Layer 4 of a small transformer language model trained on English Wikipedia (24 layers, counted from 0, width 96). Numbers have three digits each and are written without spaces.
In attention head 0, each number of a token's query is one row of weights dot the token's vector x. The head spreads its attention over the tokens so far by the softmax of query dot key.

Query weights of the head. A number n stands for (n - 500) times 0.00089.
q0: 516616352601463457365548674400698606289370529559281520422531401542557467581516691424547671476511437493419577506524527504379435420514432560504532442612470414588492573529450570381525712439293575454509471514476594587300495453408483500529370544587464536511472502493542482437558477466518434406
q1: 545290663398427702298332364480302483473421496287646521441524554440373467356386266421522375671363700531505334473356412668483399610503609608529460412551502719469461438417657549549654536527465354622366508530447525460519338507374473627494476365404634540650672557569429422506435395441500700588
q2: 495609350650524410583684548392690491575485664655199261539654472634651498674590756631505704352502427344466619580561398477308616502458329495436626591480520374528619545595306519428385403428363497336589582398430337431362541618588413499479364614593548531426394414435449410563519484506589363648
q3: 410559374509380472446555542505693560469631617706297299514425447427575442461444564725515532356553518353349644564445479562426457356611329517634682540560356330529672704396347436469261523603530559442560605472422485431510613460777444567737454505449585467508336433416461410568430492383504307603
q4: 526610428670351232474550654461593465392549546556310399357464481633656489638536691448424443379553423335328719662631532385426581617485363392456542402490394318528573610500503278512356470365492657563512575570494405598566611513600572338733462462551388438337471502512609441499520531411438373388
q5: 648465535663732490473423563710342639447573572578489492301785458489558438598410631560480547668595613441573680618392427352604276482522444492519488669287257518366541509526679536472404578467401656455410352359551544561649766538573643533561471685266596522537443510586478518436608643232595607589
q6: 467693316437061521698587441607330459687457688379541460527602470369488486396530465693759440630560416511672456437482331248808463455622531716408396444219438777586505441682417585467625337765547410536373609763462515553461606792739662631429257431609656476803561499771482416479210629434687446534
q7: 598512516494824555544373451567509542527483598534633608802512361443371429514512518356564520670413457652529418454184538528603422434385713644427247444425511670255276371553401840631589689466539475373619424406576462299578455550434348646431328599353407677399539596573526415454511567402311703625
q8: 494544551616581594482497653556392505330631449613567619447516534672553710347498508296529563468433505547391686623537355501482241535358393418159442362487524572368310309497509508524422429376512402465388626686514558526300434577547531621275593428544353604535297424505336370479479501348571577516
q9: 655407214533419437410266296463637499372392482418546386317448304529525464446436510392649514453597626338574621245555478545485438626346573574445607539547488659401416560595472527514292741444557383751492668565706705294400445309483580626543827513596573689538589572457545557454497774536495430644
q10: 496551420608478588587422572567653552387379505679385744829624211331292351610649573412472617483761303431637590258644598407601374530523554511324394547346428596234368441526350786619355501478318394654392352830537326577669481628562495625466628488803238519395488427556626590437630480505564562377
q11: 471317404676601557565739556489390550359502323549267353612366501345419745489479325629552439511317290667411512559406753669246588565629451578331512644561586557440493564430821456657481611556280302533492585505402394615610557484545513573706541350700460314610617576646685685617590402684706638466
q12: 475560496530622217554702513539626406870529599512453582501391502571490601534483682601467738499547337696400694413642590343531368366378454491182564261380509589366437353524422350304580616399332462469435421450459586433545356636694664281353175635599599492665469614599742369552535328667611549324
q13: 690652376427438616527450525216393286637482339583432479523498401589614536523543622414880522380786467646536780680228575741586270463823290649414521754733493515563544657467340480722465329710314555534285286320368525025509698628625540373379583374700521470342488581368799526520706335623669490655
q14: 463496496541519635568413360305688440291678294331576823373577686595332399447561424338362490646583302458412429362357424568324573523176693547418635783795951423617460416465524336297441641423509493347552367328548547551547355484430287506649733551432277542619362420369619399527435757311378449613
q15: 654453414520244704449588385364487527340347557642595775501687259542278599492379460605307536572531417471412436617363545477603350504582346489590456413336853625300548345342455560444544198337488734506560585561466485544558655525471609569450509653710461471507485588343357423685550450634767520583
q16: 539686267666548301603692577607642351446816516806423450540576411627608429570739691494426483453554420396374633609594638341545646515433377398271462627408386250385609821549489373425451447502651561441499555686558399525552615529623364333430498458683455369465217488406346519605650506691449485573
q17: 335552433503606527492513766494604699557365603424307623258561324414524400608418529467611455501385518343571620573556607470479316465400330522512603463562546495595465369509364441523441464524288553472603404511315580542381498498489651411542429470637352508516612506689530576421616359398561477368
q18: 397445461708325446322342731552543413612655439797515474550445721501329464432556674543365420430705357383459487626530498250536501620572506421575548389492338272570513590552325337427313429531487650646553543708567429682541430557642602391587505537586334356477370570425446480393582413720528364504
q19: 655455409581262459217477617409432565544632352625463498332419441441500517667563568489397484422511439430354539569656422386484547539586372501567536538493413419532366661562627387558338408360428623601354670563535689643666503364513478291537713433510469236380436580452478442525448400513458503464
q20: 552626339513369392715464447441489361412553421560542505523552521613420719443616614368517388276432384422576415476714652581535472482558538549183470491449633647467455529541607532534748454601738394492472475673547366488436568589325562545236526555670464690548602406578292429487585637712472592446
q21: 421595387654300396636613628606387548558628335726196425501542510537462599452456507754413618247397415167539471542636580458609580516604229329581701615408510527553324532596285397504234445602263540652509679558396732765438615454611552550590646534607444447630331372615414489409660254364487505373
q22: 412498413438458647490689659583696480606746528378369507388270485516604451606380541425586357709451788626377552691214621472452357615472495429644543515577438487597503498582257603708404534539395412738657373526557566424531537404666428731601268534254638228569340468479675461364528362385491300399
q23: 555325494489568556440422456608520498406586324403434513518368578438571455602602282620393445263510454517263451524528719740362602505431375342646726498745542440541470638415507386578238592393439503471515468406525531579621447347493280629708647444358382487393661568588560368650592455461299395526
q24: 514446475719383639624553649498663622639572280457635650496397458316421539398315475535353567562219533537263564465507752479654400590454481624550416190335466491276560490331390394510565731470541548371632295439588410863723463360428393546487694508400428418503643546659807482483611379486278368503
q25: 541565590310500419257621341667418472422837459412610605249699566370457379459754577522541584684612473504425601368335418479482674425512457429636550449756440547518255466552421384465685566654459731541471380408555566455579336456528670656633595651560568679401135399605397610429473537559526433550
q26: 430616759136420589681570515395667442651585528549479503622422555637268445317659527720804478595535481367603689458481543523737631742312491595545508381545643533784426612451539552127421628554568461370321650338604532564285122491497591406506568432529387509525583353499434598492374457560481497377
q27: 363394628557693623626588598409486501356348585405280385554323405414564538416523569383515366796493624356531523671387517501249346396535610554526513572455382653508556577469331601539622502493612334589489327389340468553520556642532700790491385464285703535750428421531448489407513313646485504355
q28: 280637344550593532565629751488779544591583516454876582502354524529366660551620492484555399562628509562467770255524759476474687624639421490395501617530346733497515383516374375385306370489414483347533369384504617473666309516583535362415813696642283366475532629670279426606677474360429585386
q29: 384423444399492429599567255644634600495646673695619578558655602368430321427522348518331478365443409586606328596391398579465439487494661459720452525644526314414588629555509736308627551407578620467594301666505367531737481531500736383477480502697513528503426475380393678694438490386580522389
q30: 466595323457629596402520463555521334693430503642603331379440588385578496465567606434439465656474440210603603388548458499606588500713471576422514617524499601592426334567459388607535438298257444578431509481291424408866840418601444565457159639620544331455410507542465566597241626373516582592
q31: 419586548619368619658545274336583571611484346622549418528684407574585550582603405302292637451408549634483301316548709633596516331495340269748228480352428519720592443583671249530623495526780479643708366099633373492647391231281341681594517440412695651692702237589520377607499582716567489669

Each question shows a short text with each token's key, already scaled and adjusted for position as the last token sees it. A number n stands for (n - 500) times 0.0014.

Then comes the last token's vector x. A number n stands for (n - 500) times 0.0098.

0 "C": 353726696675692552284386685415619505493596570573690610372506316649510634548440530571557542545354
1 " eng": 280638753758716588395282503588493512484490551479530641397478314717478702595450477479454540475538
2 "ine": 417617609648627704516257794545480580413616512531451668410447401598538853471492594527568459528538
3 ").": 516484609632493579506264563300520562405563502379388563473464314681705842700457610504447533349451
4 " F": 702290766697753511406254594521513551493562611540537638588611454591580752579472485442510548552508
5 "ive": 682434647644631644497227742554545537400543571433593602519554323647703738648517558419464464412472
6 "-d": 350254568654772512337228505428463565512585466456631422719666422626599683620442473483540482468542
x: 475262408556492450372494641599547495441679413517467656372375515297651565601458564503396562415472432413457427409548620494555441491617531330635519514675500534509666394399478456293390520401571576435621675629358439534503374506462443497533670491346536585542490452327769421535709644335495408390
Which token does the last token look at most? 4 " F"

0 "est": 333669639614631641461364609507695451505465517492658523406459370578595728547407430418520500480540
1 "ival": 258651620583562712460281585519594369470463563423474586486487397642581704539517526422518458519494
2 " was": 437596673670624558417345565457563620473413437612469644521536377653619782622452483514479516503494
3 " held": 602438636669669579462361481509458536534334577466383696495493391631564745620409402538475468457579
4 " over": 681414742644645557341328575454511493525443408553521566643636417665502691504501521540417506503511
5 " two": 630391632683621653427331563540459588424476497446495601499572449658613699661496525518347503355449
6 " d": 393302592657696506325275514535518487537516462511633401669634511537558699578461458521558494476566
x: 553398543476466430444598592505554440424661446474376536243431513327605592642498584535201571390327480403441470439633532570544401508594563331857484527527575525494485453441526381326397602471407597477527459571411477658525383459358478525531621527348550537513560468434662409576511727431250465475
Which two tokens does the last token look at most, in order? 3 " held", 5 " two"

0 "0": 646578554567637592306392651389530477425593367520483613346508485498610730763517590335448611254432
1 ",": 394603631648521547370349681391505569469598445610442557385428339632772833576592599435515511416471
2 "0": 398414631581660678345389730507469382425657382515620634392562523564545721712475573397525584297419
3 "0": 346346651557643657345399732487485384411662372524505562441565548556560709718475580378517591288408
4 "0": 378356651527602629354406725452507407392651358521370451476540576527566710734488589357482598260414
5 ".": 537418662662592526404409558323528440387678428575583446578565383658689821645415696524473483364454
6 " In": 558372570629670544260375511384310494539583531488520500714631304686680739530479467460575384561399
x: 482363495706478588445639511387590598338535260587504403419476445411282449445413407513390537423325458536397552439631488484571511470389413487625457592653470486383475546489629553562274308515365469497426512666463170530555519428340546504468752491518504531542701484367630416458614415450639526470
Which token does the last token look at most? 0 "0"

0 ".": 428550597612528573469409521383520502445652432563591543383465374610629773638416639511464530415440
1 " In": 508589679646551568347402512415340497529583512501553527443494287624652701526484494463554416568420
2 " ": 494517688710661566445347546502475493471569496509301655438512371609607702527520524474481515515506
3 "2": 326365645630635601420412685496461504500584408517656586408519539480528683614529533404560556432436
4 "0": 451468598505549539410405663441508445369645371489392440497518537526559715686478519371506612314414
5 "1": 418379638592590605428425675411539473453605438543234404502533559465583710550422527460522526427440
6 "5": 663477634587553621431393762486489439435609425553394379533521534540555693577440549420563521367451
x: 402332436597461411392673424421629525577635506660237404473505579506553589587436515410411562469378476428386562652644540576624507507548436226425637557541576315461443610310622453555450379413507618384432547484366517580540498536375386405571543615346487588379486314338400344327540313457471420487
Which two tokens does the last token look at most, in order? 1 " In", 3 "2"

0 "and": 406719660628633639581376718507673479440536553549659520316451371602632887527436600486550446430541
1 "ed": 289676653613594660483283697448659535519513485414526615432501389620658872610419459427584449383454
2 " its": 361625645730583436386391644368534622479442546459512560509463380620733882694462609443388518390411
3 " of": 516480719627627640391351754272496460549531470570348646533592369544647859600417610405471471560522
4 "fer": 717354718701666528521402715556613439608559606486481683651562400701600769540423557531507308506494
5 "ings": 619305563681583607526358694515541344382516610463691658591490406671697847542478459372599426441441
6 " through": 510416576564659511373283686336402450501529558524622515689637354711678851573442502610501373409403
x: 446411434566467397490623510497723446469567410430551472475515553350216492588367561474424523454506565387474480613557575454397559512399416276578554530428558454582625575430575588501317470496446590403562505474472209553572567336389484322593643492452709577654731495365823513459521383467578487396
Which token does the last token look at most? 2 " its"

0 " of": 502609637611556616429389733343467442526550506537594502378474386503635812596426591428513420571504
1 " S": 359636670720622526383351566519459509457611543571445626400470354600613723623493548535631513547464
2 "ound": 404550773615620554490424673542523436437532581634382623446532418646554758550407416469501362517508
3 ",": 563527632638538522400360666393493544461582477578435595498457355622736810592567578457520502439460
4 " S": 648352683699661516356338555523459512461617536588537617573590394602592705621492551541623527550479
5 "we": 599350687691671446454349554674503453490624548430555570611620439635598699605561527430582449443493
6 "et": 512317597589616561548334741515508551381519426567565417572532527535617785356402498545507341546495
x: 405442386686509356416518658350534375509576260655487565436478618485647387408410667642486741558379289331457572515514540327599583521475424493472702471579423257352480537516505488382369435468479436500439467576410462573401382404521485488513624448360675569660481425574475517333535429452539340384
Which two tokens does the last token look at most, in order? 5 "we", 4 " S"

0 "0": 639574551563630587317398643395528479429588374519484607354507486498604718749516585344451605267436
1 " I": 354709723709622579390328622566501500537615545592496604433481369593625733587591509486626438433460
2 "P": 412541738719725551389333603487539442467591582444350752484600398603530702534452537459524462574440
3 " add": 536453711624639490428269590593554566463493487466340643485492395690579814640433418526410515486611
4 "ress": 635468633612582504500402723623546377431535600688470640554493366675597814623433586491537485406543
5 "es": 570328571615537676526243715483481371389546495428618591512537466562610839547499482560565432532391
6 " ass": 400309595698747423373318542483466476463449476578631377688663486611559740606555507499448586481527
x: 548298556496298494418419494657540617540562368495457524419248448418589469554414727523354535307295541398332411438463421413601484512299481364546498451566473454589571522512441418505567753414398502387366465523543444695693477334442461408390650590420342541650667492528551400511575486377497450434
Which two tokens does the last token look at most, in order? 3 " add", 6 " ass"

0 "\",": 429587550562523626372339605420539521493459481514586497408451293592694785612578586439439591384531
1 " the": 428580641696565567443351640431508611512506566543558532420423388634671798561481581427419534415475
2 " ob": 425489758655753534346326522554527486531449451500338705505557435607495624535459511497488473599539
3 "l": 564534670582630512523386640570599539604672381500347569527545473621515773670568448422634495527516
4 "i": 559489564574580537560296707562504505435680500453497572504538554482637842554443522539687441479505
5 "que": 578304588625558641493319677556534544501561561442559596510516461613646817481531513549570396536450
6 " fac": 430335638659737475370305547511480511510453586538657397663625470619511689589453500555477484499504
x: 503413531579562585281453505672605621353612446544488517505459619318409478634570431563404683414348581486384344373503466479466509486401432333555488450520626417533664663325569385430450495421280484391623369636542435555691417337391376341583571547445625416618617565539516526363362441356474422332
Which token does the last token look at most? 0 "\","

0 " Park": 409670605692623684437288685571484309376499616519661544291406320648553846547471596466560469456545
1 " in": 372595755722642587347329619374405483493513444514611534391483242662677868453487526494487427601491
2 " At": 404538773704747563193355635466477323598481607572375701440527284698504613591463592544519513510542
3 "l": 662510730661702545515405653575593577615639433441279688537601469654574819599598415422727423578468
4 "ant": 609337682646636639419378686553689561423599486557485702585589427609547858608299554466672378606450
5 "a": 598371546602632658490275647537506400357659618433643596565519425570744909596442592544654399412469
6 ",": 405383614678621462333324682374501585453615452633592494645569321666776845593603611437500502413468
x: 485344608548512493526614490576516579443514474526396486429402490394548521502611605466605645609420545416293505545536539397544464468479517086430655621573426492452547648372646605543290478400564492327549513493369255663562665190410469407583553414355488607578514457512644393454531457464537502460
Which token does the last token look at most? 1 " in"

0 "pe": 415673537614582632540426679502527403465602541439628476393403394627561805536462513439508471462442
1 " re": 350658714696630525403323557527532502478519434498512607401460433634543753533524461515480485524520
2 "ar": 429530626631561610463292745498570407510640414448452604410522449658553662547413472436509404401447
3 " s": 599421689716639481366295565519480440463548437539378656511551417596567687603510527571543534556522
4 "us": 575382678661696609403277577535521390436555483578399573512639503593455703504482529540508505557434
5 "p": 614263597601697444476375617583599537465593483395546495611611538588500763470462493540509459572531
6 "ens": 406339543572549462507381662505553362439588437494649433620566515615566744597370567479657411543566
x: 483384537558399505264608568468718308632541456753267520342498578412524372481615593530397488461487632266379464523627519544444554631527592459524493636573466378527458556495394487350432709452298714506495534626608465590495490285444536542551543594398637518511502456437427467391490365562630383379
Which token does the last token look at most? 3 " s"

0 " f": 406708658706694511441250567537512512501535509483616578295430366608555740592467491474496519509529
1 "est": 270613712644690619526328603621652494414515467522470565420459378598581739518453410412555515488583
2 "ival": 370612601582560742477254596566590359429463575410273640508475387627603716505535538426522471515480
3 "'s": 473557643710576500412361654462540472441491544449366631499472466569734842598489606412479408427423
4 " att": 681332709694756448442276490555494546466421465615463595585566509621555713498475603531475550561563
5 "end": 630359635612671516547398596547553416587515602461796474654610529746525714522398496462493455529537
6 "e": 467378523573509618569346601525507478469743504335613574523526498639663855574569537500585391462386
x: 436524347557408515404597756383479381463432459712520346361519546322486412499420666760504536497538532447374628520432504530499556487491491427559520529640395432536368474438449432351466604322596442488508502533508381710655548330409548396528549597400414577333518427308615484385615374692579254442
Which two tokens does the last token look at most, in order? 4 " att", 5 "end"

0 "ical": 370671625636600668423252669519586427455462522383717507391453341626593825521437483426589403513458
1 " act": 279667735665691489395292547577514388399440537629501641357440369619616766566494472511479562407605
2 "s": 376655582646588598476279743590549371409586508502379644486433395532651871650466534545605517517444
3 ".": 512449658670561556471373523341511496380670415567405532476489363657684863676407690552467518347418
4 " Go": 697301775753678462389316492503433506408518552502499682556581436703574744512596576439512488568472
5 "ing": 579365585568565605465238803557525440425499558389583632532550490553711868548449433429637470477558
6 " into": 500356602598680603371267636362454534534457444519648564682635348623675847648505506494517502489502
x: 507351510556460491551555514531648505451472425565465337414409522279367483494450469350479652462416545398440440581663548267385606543471511311633549511501568481386579472507534615481491457459446541575552483563471229688490581272436624399553864517467576498669666416379728586426471399558467474400
Which token does the last token look at most, and with what share of its attention? 6 " into", with about 50%

0 " the": 520574585657547556471362619428485595493509575525559494392386410615688769565482564443451509434476
1 " third": 384623591682600641459335536541440516488494560415499603395457410612587707561471403428410506430531
2 "-": 514532692692611564433441480469488546479582463482354649478499347655642696584466539511485455521513
3 "g": 539442639602650520426384752571591474567620564494437646499570475532527704554448476538605537556513
4 "en": 679414578592557537549390661495488493528563538464527612555533470583655787496492478448648401519473
5 "er": 584377576574570597562373686496548435477561502489617554590567535587607740509395509445644364521477
6 "ation": 497362584573565673472278696541533393422473549470646470567542495591567711493461481503581494450489
x: 378451470409378473373548559429568442707497323535336334480497529415517441526340558697424644372301464356453659584600562322421715638564484490603620465582579321547610586456657399482513444374421565480536386445390350681370537378593554531545454454281607449580472283522491384456440449515526374502
Which token does the last token look at most, and with what share of its attention? 2 "-", with about 50%

0 "ummer": 411656604594641536298346736457478411556510621764523557377362278615729872612390634284538412427591
1 " ": 280672705817725653367323606468478459508580528510335740313450292659682808541522522477506424471505
2 "2": 567390583638674677306432840422449447551589401552876725295453532447576739660523559379584508297452
3 "0": 278378621497573596311420784351555401380670334543522492430484547511625793797446604344547575154413
4 "1": 134234701641638672358425785340574460462631404583397490439525576459652823574374548449562481356429
5 "5": 506338708638602697373364889446495403420633384579219369493523543559590809621385554393617485282425
6 ".\n\n": 457396615673601516260206542334612641559516524438537478704629327629650873766540699511450486331552
x: 583378549465372559572607427468602617542614551530511590335619593351425398617531517490509718456312452408436523620565553436605467530503436409596516351549486385513344712517664544593582552479555458483568370636242291600655517385357415461656513506619493699666489346348618658410376557499596466502
Which token does the last token look at most, and with what share of its attention? 6 ".\n\n", with about 70%

0 " mod": 434726650734784573392229528485451464411424557438663553281452385623532690567455469458473498511561
1 "el": 432694698613555649537254702589533416516655435436458551413467396622532846613554526507652432420589
2 " is": 411613688631631627411245636446562510401444475618482613557517313691657829652431471443521534516537
3 " also": 396572641620629638448286675568547572503392481622376681461467546538651854710541472436333482458466
4 " s": 721331708742679485316236576517481433472545446548526619591611420622584739635503530589542540551505
5 "old": 670313757701702540642387575556515569533560516605601558592605434749512775565406546555550399423516
6 " as": 535338633569687652404298674420553539442439470635687434706708450729548743586530540479402495489542
x: 441495511440544446483523380629571495619550338482325416575477554308538447480400454434499470408465656418245463694718637398567597554560568378571752487486445411562674550401520624482517628371389358558520438481519362510599516343385391425619803421526532663574547597510602437541614483542575298445
Which token does the last token look at most? 4 " s"

0 " \"": 433612683695533647389286522456504480469522522479611499306425323693640757606496499449474436465528
1 "1": 746514596653654651424340662426488468400594435526628706304465466519603718574444531473479570456468
2 "0": 406428642554580595419334695445463445326633361480611563408513500583583737700527535382500624317423
3 " Best": 579472661683652526333255436466484565409427634376348645522583390693633621568445472347447535461500
4 " Re": 642375746708721482351311480561510424458523492507503689619574434637542730528578523482572490505501
5 "ad": 652387643656659597494286547637546517418627498445669540529591459636624794441477409600593483505549
6 "ers": 432321596643580605532306655528496314383523527567632502565572455647631776550380455483656378521461
x: 576449497545509416484678689459453427614480266726361303575439467306573445597482530639422450491463456305317466539449537458423657508393450401478674470678576302548478586364544582339457517526434730552501356441548449525456543468332525448582509425471737632561528339357403511566563456458649404433
Which two tokens does the last token look at most, in order? 4 " Re", 3 " Best"

0 " design": 395646617614614680467253606621496420406467535418677502327413353658533787634424436504519496397613
1 "ation": 333647587592598741475253780542520322394470547500553552390447399543556814495449451477497546444460
2 " G": 407546746783682568382316583505511437453595588543336723406549412634526745576482522497572568564434
3 "H": 543379676739760547392377613490536479449615500493309737558563455602522771598536517509576616602408
4 "2": 166322656628619633395436730470418541513595378489418475415522619458545720621521485362571568407374
5 ".": 538444639654588527457379559325522470368691419563570459571543375656695833661420689518459535368436
6 " In": 549371553630670545272366509377316506533583520480525509716620297695674749519460461457562395554382
x: 478348501707470591463632496399599607336525234580508405428480468387273454438406426512377525437328444534397536437598506476583512464390426492598445596650474477380494528480643536545278332523368472478428510681470175527556503432340558528472750527507503531517695493357629396471610420447648532461
Which token does the last token look at most? 0 " design"

0 "ital": 373754619621571672435312706508534481470522501483709481379422359600613777514410554451559450455527
1 " ac": 305680710689683586342318488447517472426505472640501600408529322627546720548561439628512550403533
2 "qu": 494540714686672425387368705572625457567551505377367740470526429584518748644446489553572412605504
3 "ired": 573493584615585617435341681475630396462430496480242704487528405704569793556452403493526455350470
4 " the": 549458655742584548432335658397502616505520582531430588555517418663719835578472574422409518396445
5 " company": 652353657620638623478355611533467378344382546452511628617559403668543794669488566443499494336540
6 " in": 539388577618700584336351552322416518486467432459609498716651383679677795468450506483472482569467
x: 429314428688453443564596394517507514386486411497394414455546371396475462549440474507373535412429581428383474621665508330489523367515377309539575504572546522304598514405557566412354366375414500548472387623427174573508572378421514451501730431540641525558678480295754347376529432513526420392
Which token does the last token look at most? 1 " ac"

0 "ur": 404660594640547668528379660430510429549584577442597524366453352593569745508460478478635403436538
1 "ther": 356626669658571645541333659476539391516465502428543561383485470591596742616492525427468392456557
2 " by": 393583727618591586452321608381502532481475476647509530411577459605645738613544599448432462465540
3 " ac": 564487696645695576376301474470495487443508496617354672533580390608546677550565451590502563423531
4 "qu": 613335663641667425403371669569594475568542513384544613590590477573494694635455475539547430611491
5 "ir": 530461611594551399598418607392530548519674483462541548578516468569664765524403636534609357318571
6 "ing": 491355567548555656464305728522533457458535536428580497577548468597664783517475466407607411445517
x: 433501393412302464472672600428534497594447398620293279397456546365480518527228508448495620422500292359350683555619537480397576466637528387585671562532602450606535531542435470469516400494382538473558428541371485724482494381343431505566543451360646603575583452472633384468448486620649270368
Which two tokens does the last token look at most, in order? 3 " ac", 4 "qu"

0 ".\n\n": 454567628647488553365265505417561645527502522437550493378459343606620785722503612506467550408547
1 "B": 281653693711691506368365594530565536428578530464503647437523394587535720583415533425542578563441
2 "et": 448526685570696501387257682469625626446431406655421692482557416590523715438462524522462564547443
3 "ween": 366493655528503479389393580446508614639488493295589529534656470600583674706416468423518196501454
4 " ": 698365692719707584400310531496438506495557506491582588552605396640620718552514517431429568503505
5 "2": 405375676611618646390388674479419526535585423489222397466568590502517675671506519369502616415438
6 "0": 635539587494531563394392683426506426360665360480497444541513563539563743727450520368492644288415
x: 455486535417409430403616590469655574451550406680284527385527674423494649510401453451506506402469483404456552742706523468534458442436471347364568573630529359565546533397765395482575559346488566348462591596444541557535617467395474397518631696484429568421595431373515323272488264480541312541
Which token does the last token look at most? 4 " "

0 "In": 517630661656550548315396537406372470539555477482569500404491279639620662491485529439512407556413
1 " July": 488560637634668466415355556569494383464529554625510611407422440580636728497441562380487446345493
2 " ": 504500681720674562415352545498480471490567481519318670432514369607593682528520538464458509514524
3 "2": 338361638646647613399407672498464482529583407517659604402511521480527667609530542402540539424455
4 "0": 424440603521570540381408652437514421398637357502404451494527528525557704694478546366485583310431
5 "2": 446384649608588602415410707480490481511595398516274426499527542494549708617508524401579542400443
6 "4": 652459635600574624419398719454500400458583409557382376538542536552548680590414531400569501350458
x: 491320512628383385445660414404624551588685522697276396478548579490539585652441614463432571488318487508412582680680571601587533563493465213434632531576599371470452576391653458428402378459505619434465544428412522530544533525364425479590505606404449564357484308348465386346575298350497444453
Which token does the last token look at most? 0 "In"

0 " long": 396708648721665565365193593635476468567501493388745553304443467653574847663404471520485395570532
1 "er": 361660688640598689617226785582578405479616437516535553401452495620686847556406562426641309457558
2 " whe": 359586744812743585365308548561440494557473521511375747431514372800556748648578538550432427429569
3 "el": 583490685677553624593212718575470453479656402379432759510489452661627894564490527540637337426580
4 "b": 726292666640754527458388794570567527424631437409456621568640553574476878502322427551630440592405
5 "ase": 718377527516511665491338819557436364299611591479601614538543421722637863403554413492724465410437
6 " (": 360343602693662595309306516370484595492574549512618448766669331772707815621450444509476443456481
x: 580375570571549536349763502342605688408443395431360587465611469346549547546606433537414492506355612377470705536604606283559488479479578341533660701566481467642553606273552508418392522493519393359522381476311377444523492407365461626562581546370619588568603436360700432536560604462520486513
Which token does the last token look at most? 2 " whe"

0 " also": 561688537621636653451326637543542558504343446606651397387403485506631821705525466462286542444468
1 " became": 371637677693605611407380544398555644437371444662598561461493305680583779647402362539505576470550
2 " inv": 445513755776729488382278463475496565516428513421290704475544380628579698558457485587417534559526
3 "est": 655473708719756620512318606557659469487488499553267664541539403633564723506444400395466550477525
4 "ors": 668465616673537651534373632530550451465477625485523764530503349673642792594451489457673358428376
5 ".": 549455628681568571473337536337504511403654422547563472535544374681679829658414675562401506332422
6 " In": 562376563637676563274357487386289515561565525474523520697634297701669732535470467474517409544374
x: 458342503732482592466632508397578589348540251602521425428486454382282454443425429505400518434335446523404565442608503481568546473388413509628441556607489475415509530468656544554267319534398452486421516672471150537543508443337550502459750494521486544538702494331628396448607398464613553475
Which token does the last token look at most, and with what share of its attention? 1 " became", with about 60%

0 " D": 363789661777718476315243515579511476474613523525631541245388327561584809542496576489678533532616
1 "ig": 346580729788802472465390665479540262536662719472424679274559446608475762365463410568516584547603
2 "ital": 304658676683644673492226763533466512445515559490282761438444369652654829495399553387569437472515
3 " Gu": 665386752798761451263309493475596357446544523549314755559634402703572706575388602551577492607504
4 "ard": 717364829669666594515258735587598439560598589589462628536614560653561850513439525444607330635412
5 "ian": 546411680649614642582206734494496557455603597437503572546577403602714894533467626478635241277490
6 ".": 509488627672606569449312566296498494343698426569530436583547336660744910727387735524448539355453
x: 554331496574502675546713593426570609619633483530402512396520659421528606648467703494514650546428682519345492646635611331488522466611598328420552493594491399449365663415613451662457564470508535435443338469587362530585624284484483544545531573395485650618414404182580474457456536535584545409
Which two tokens does the last token look at most, in order? 6 ".", 3 " Gu"

0 " sim": 375624633723643562400247547543492434500532525405675571321421378724494659606464433546442548418522
1 "il": 314685642649604678530336613500531574546670531345466607377522353656555742508545555475451435584508
2 "ar": 408571598592521700477305808482562418507645467446353595419514438642510726491323421493549391462435
3 " f": 594391751718710493428245575512506507534543521486366710501554437611554735603440469483470511517534
4 "est": 721423687642707612513315615621662477412529458517491610624533438613596738529446404404562500478596
5 "iv": 528307627618665512520270645411615381472574583444669534584539430642599759535395546455556385387568
6 "als": 391295554650589579455298595601550407493516577513727499604528375627629802568507590430558383506459
x: 420627600540389464346666540496364575649480384771380401553402557321418363624477512445419447494372417240249313512446514556336534561391419381575540625527511354639499586474565436489375545508476556401581390541378516438480523312360547598623438413358667576458511493410544488401472460419643350414
Which token does the last token look at most? 3 " f"

0 "ity": 404731651632568687438320682479577438409482501518697506397427390596621842538400500455598381427411
1 " to": 328683752735574635432373573457540470552519449470499562464451302663716781665513512500604455499415
2 " around": 383513737655672554272317726499441323442402464592452621461472392574642818484447511489458453479552
3 " ": 686405739773718592431314569518456500469573502473358690493546378660668770530517518463477472493487
4 "4": 330331706667661656416409758494478421416612384510354484479532541602566728615407538352582480297433
5 "0": 576445656547585569415389751472469408334687342493341384558536566572594769713493567374556549277417
6 ",": 433385596662596469380335688378479577437609429599594481644569361666762832570590578434527469414431
x: 482350590552506466499641540572500538491521501539363507448388481412570499478600595456589649632429544430280541519569552408558492439478486123436667613564412475433543669405654592560301473400517509333549525486379236665557645202455467428601589458324473576552556452511665369415522437418564526426
Which token does the last token look at most, and with what share of its attention? 3 " ", with about 30%

0 "ri": 370663630607614631527377703396559461540767538342563508363453447615599793605409601526503322447497
1 "ke": 375683562644554606538367711545512459469652622442514576408405272674655833500471559479599407561397
2 " so": 406606696754614605380301560545499491452608406484441703451467384678620841606565489539469476450512
3 "ft": 566526651684575567511291717531612421369557564457285668450420430624713788602381571506569522478492
4 "w": 805334668710724406472401578508633522557569535360488685566605454648594745577446542471460440510507
5 "are": 574327637628553712528341746538590415631623618389564585609500447705609728499492540466630311420547
6 " by": 613412695554602585442269661364505532451474469681580565696649485652676791630558605459433429442547
x: 476342608464408474493567416490518471423519400379365489487502591335477417516390678526381535503505536542484376623706596410450573455552547314516580540498524443582582639385625651501475349396483495572389354320458343671601574394336502427588859344428621595679537464486735509453675469517488416577
Which two tokens does the last token look at most, in order? 2 " so", 6 " by"

0 " V": 344701666755720529413313497492554440442598533516630551287420314588575737545456535477555517569542
1 "T": 364704701748722492366332642554482466478596519547511674367448366581559699582491608453640556549456
2 "E": 412564726673704551386361672522508572593720596520412783511524402529537735538582584485571469534397
3 "C": 604334696680722516296391708452588455462613548562332730528578413613490645556422531607572531570398
4 " eng": 690340729737765538394283502593492503486487560483440620628603389708473673583464484465450542474531
5 "ine": 580316637654642659514255785541478559405611507530532597533529448611543833470497600529585464524541
6 " o": 381265577666723568300266522525492507629567505401669397713703528611494669545509440528514538506472
x: 615431542528433504446504522532656671387668502415424327390454566232345542666517504699249635440523641428380476464565506609706469566580449435659462505387572505532632472307558507530410636262491483519483538536523405515505439399368469553512622598443480479289605466416602425571463614641337367374
Which two tokens does the last token look at most, in order? 4 " eng", 6 " o"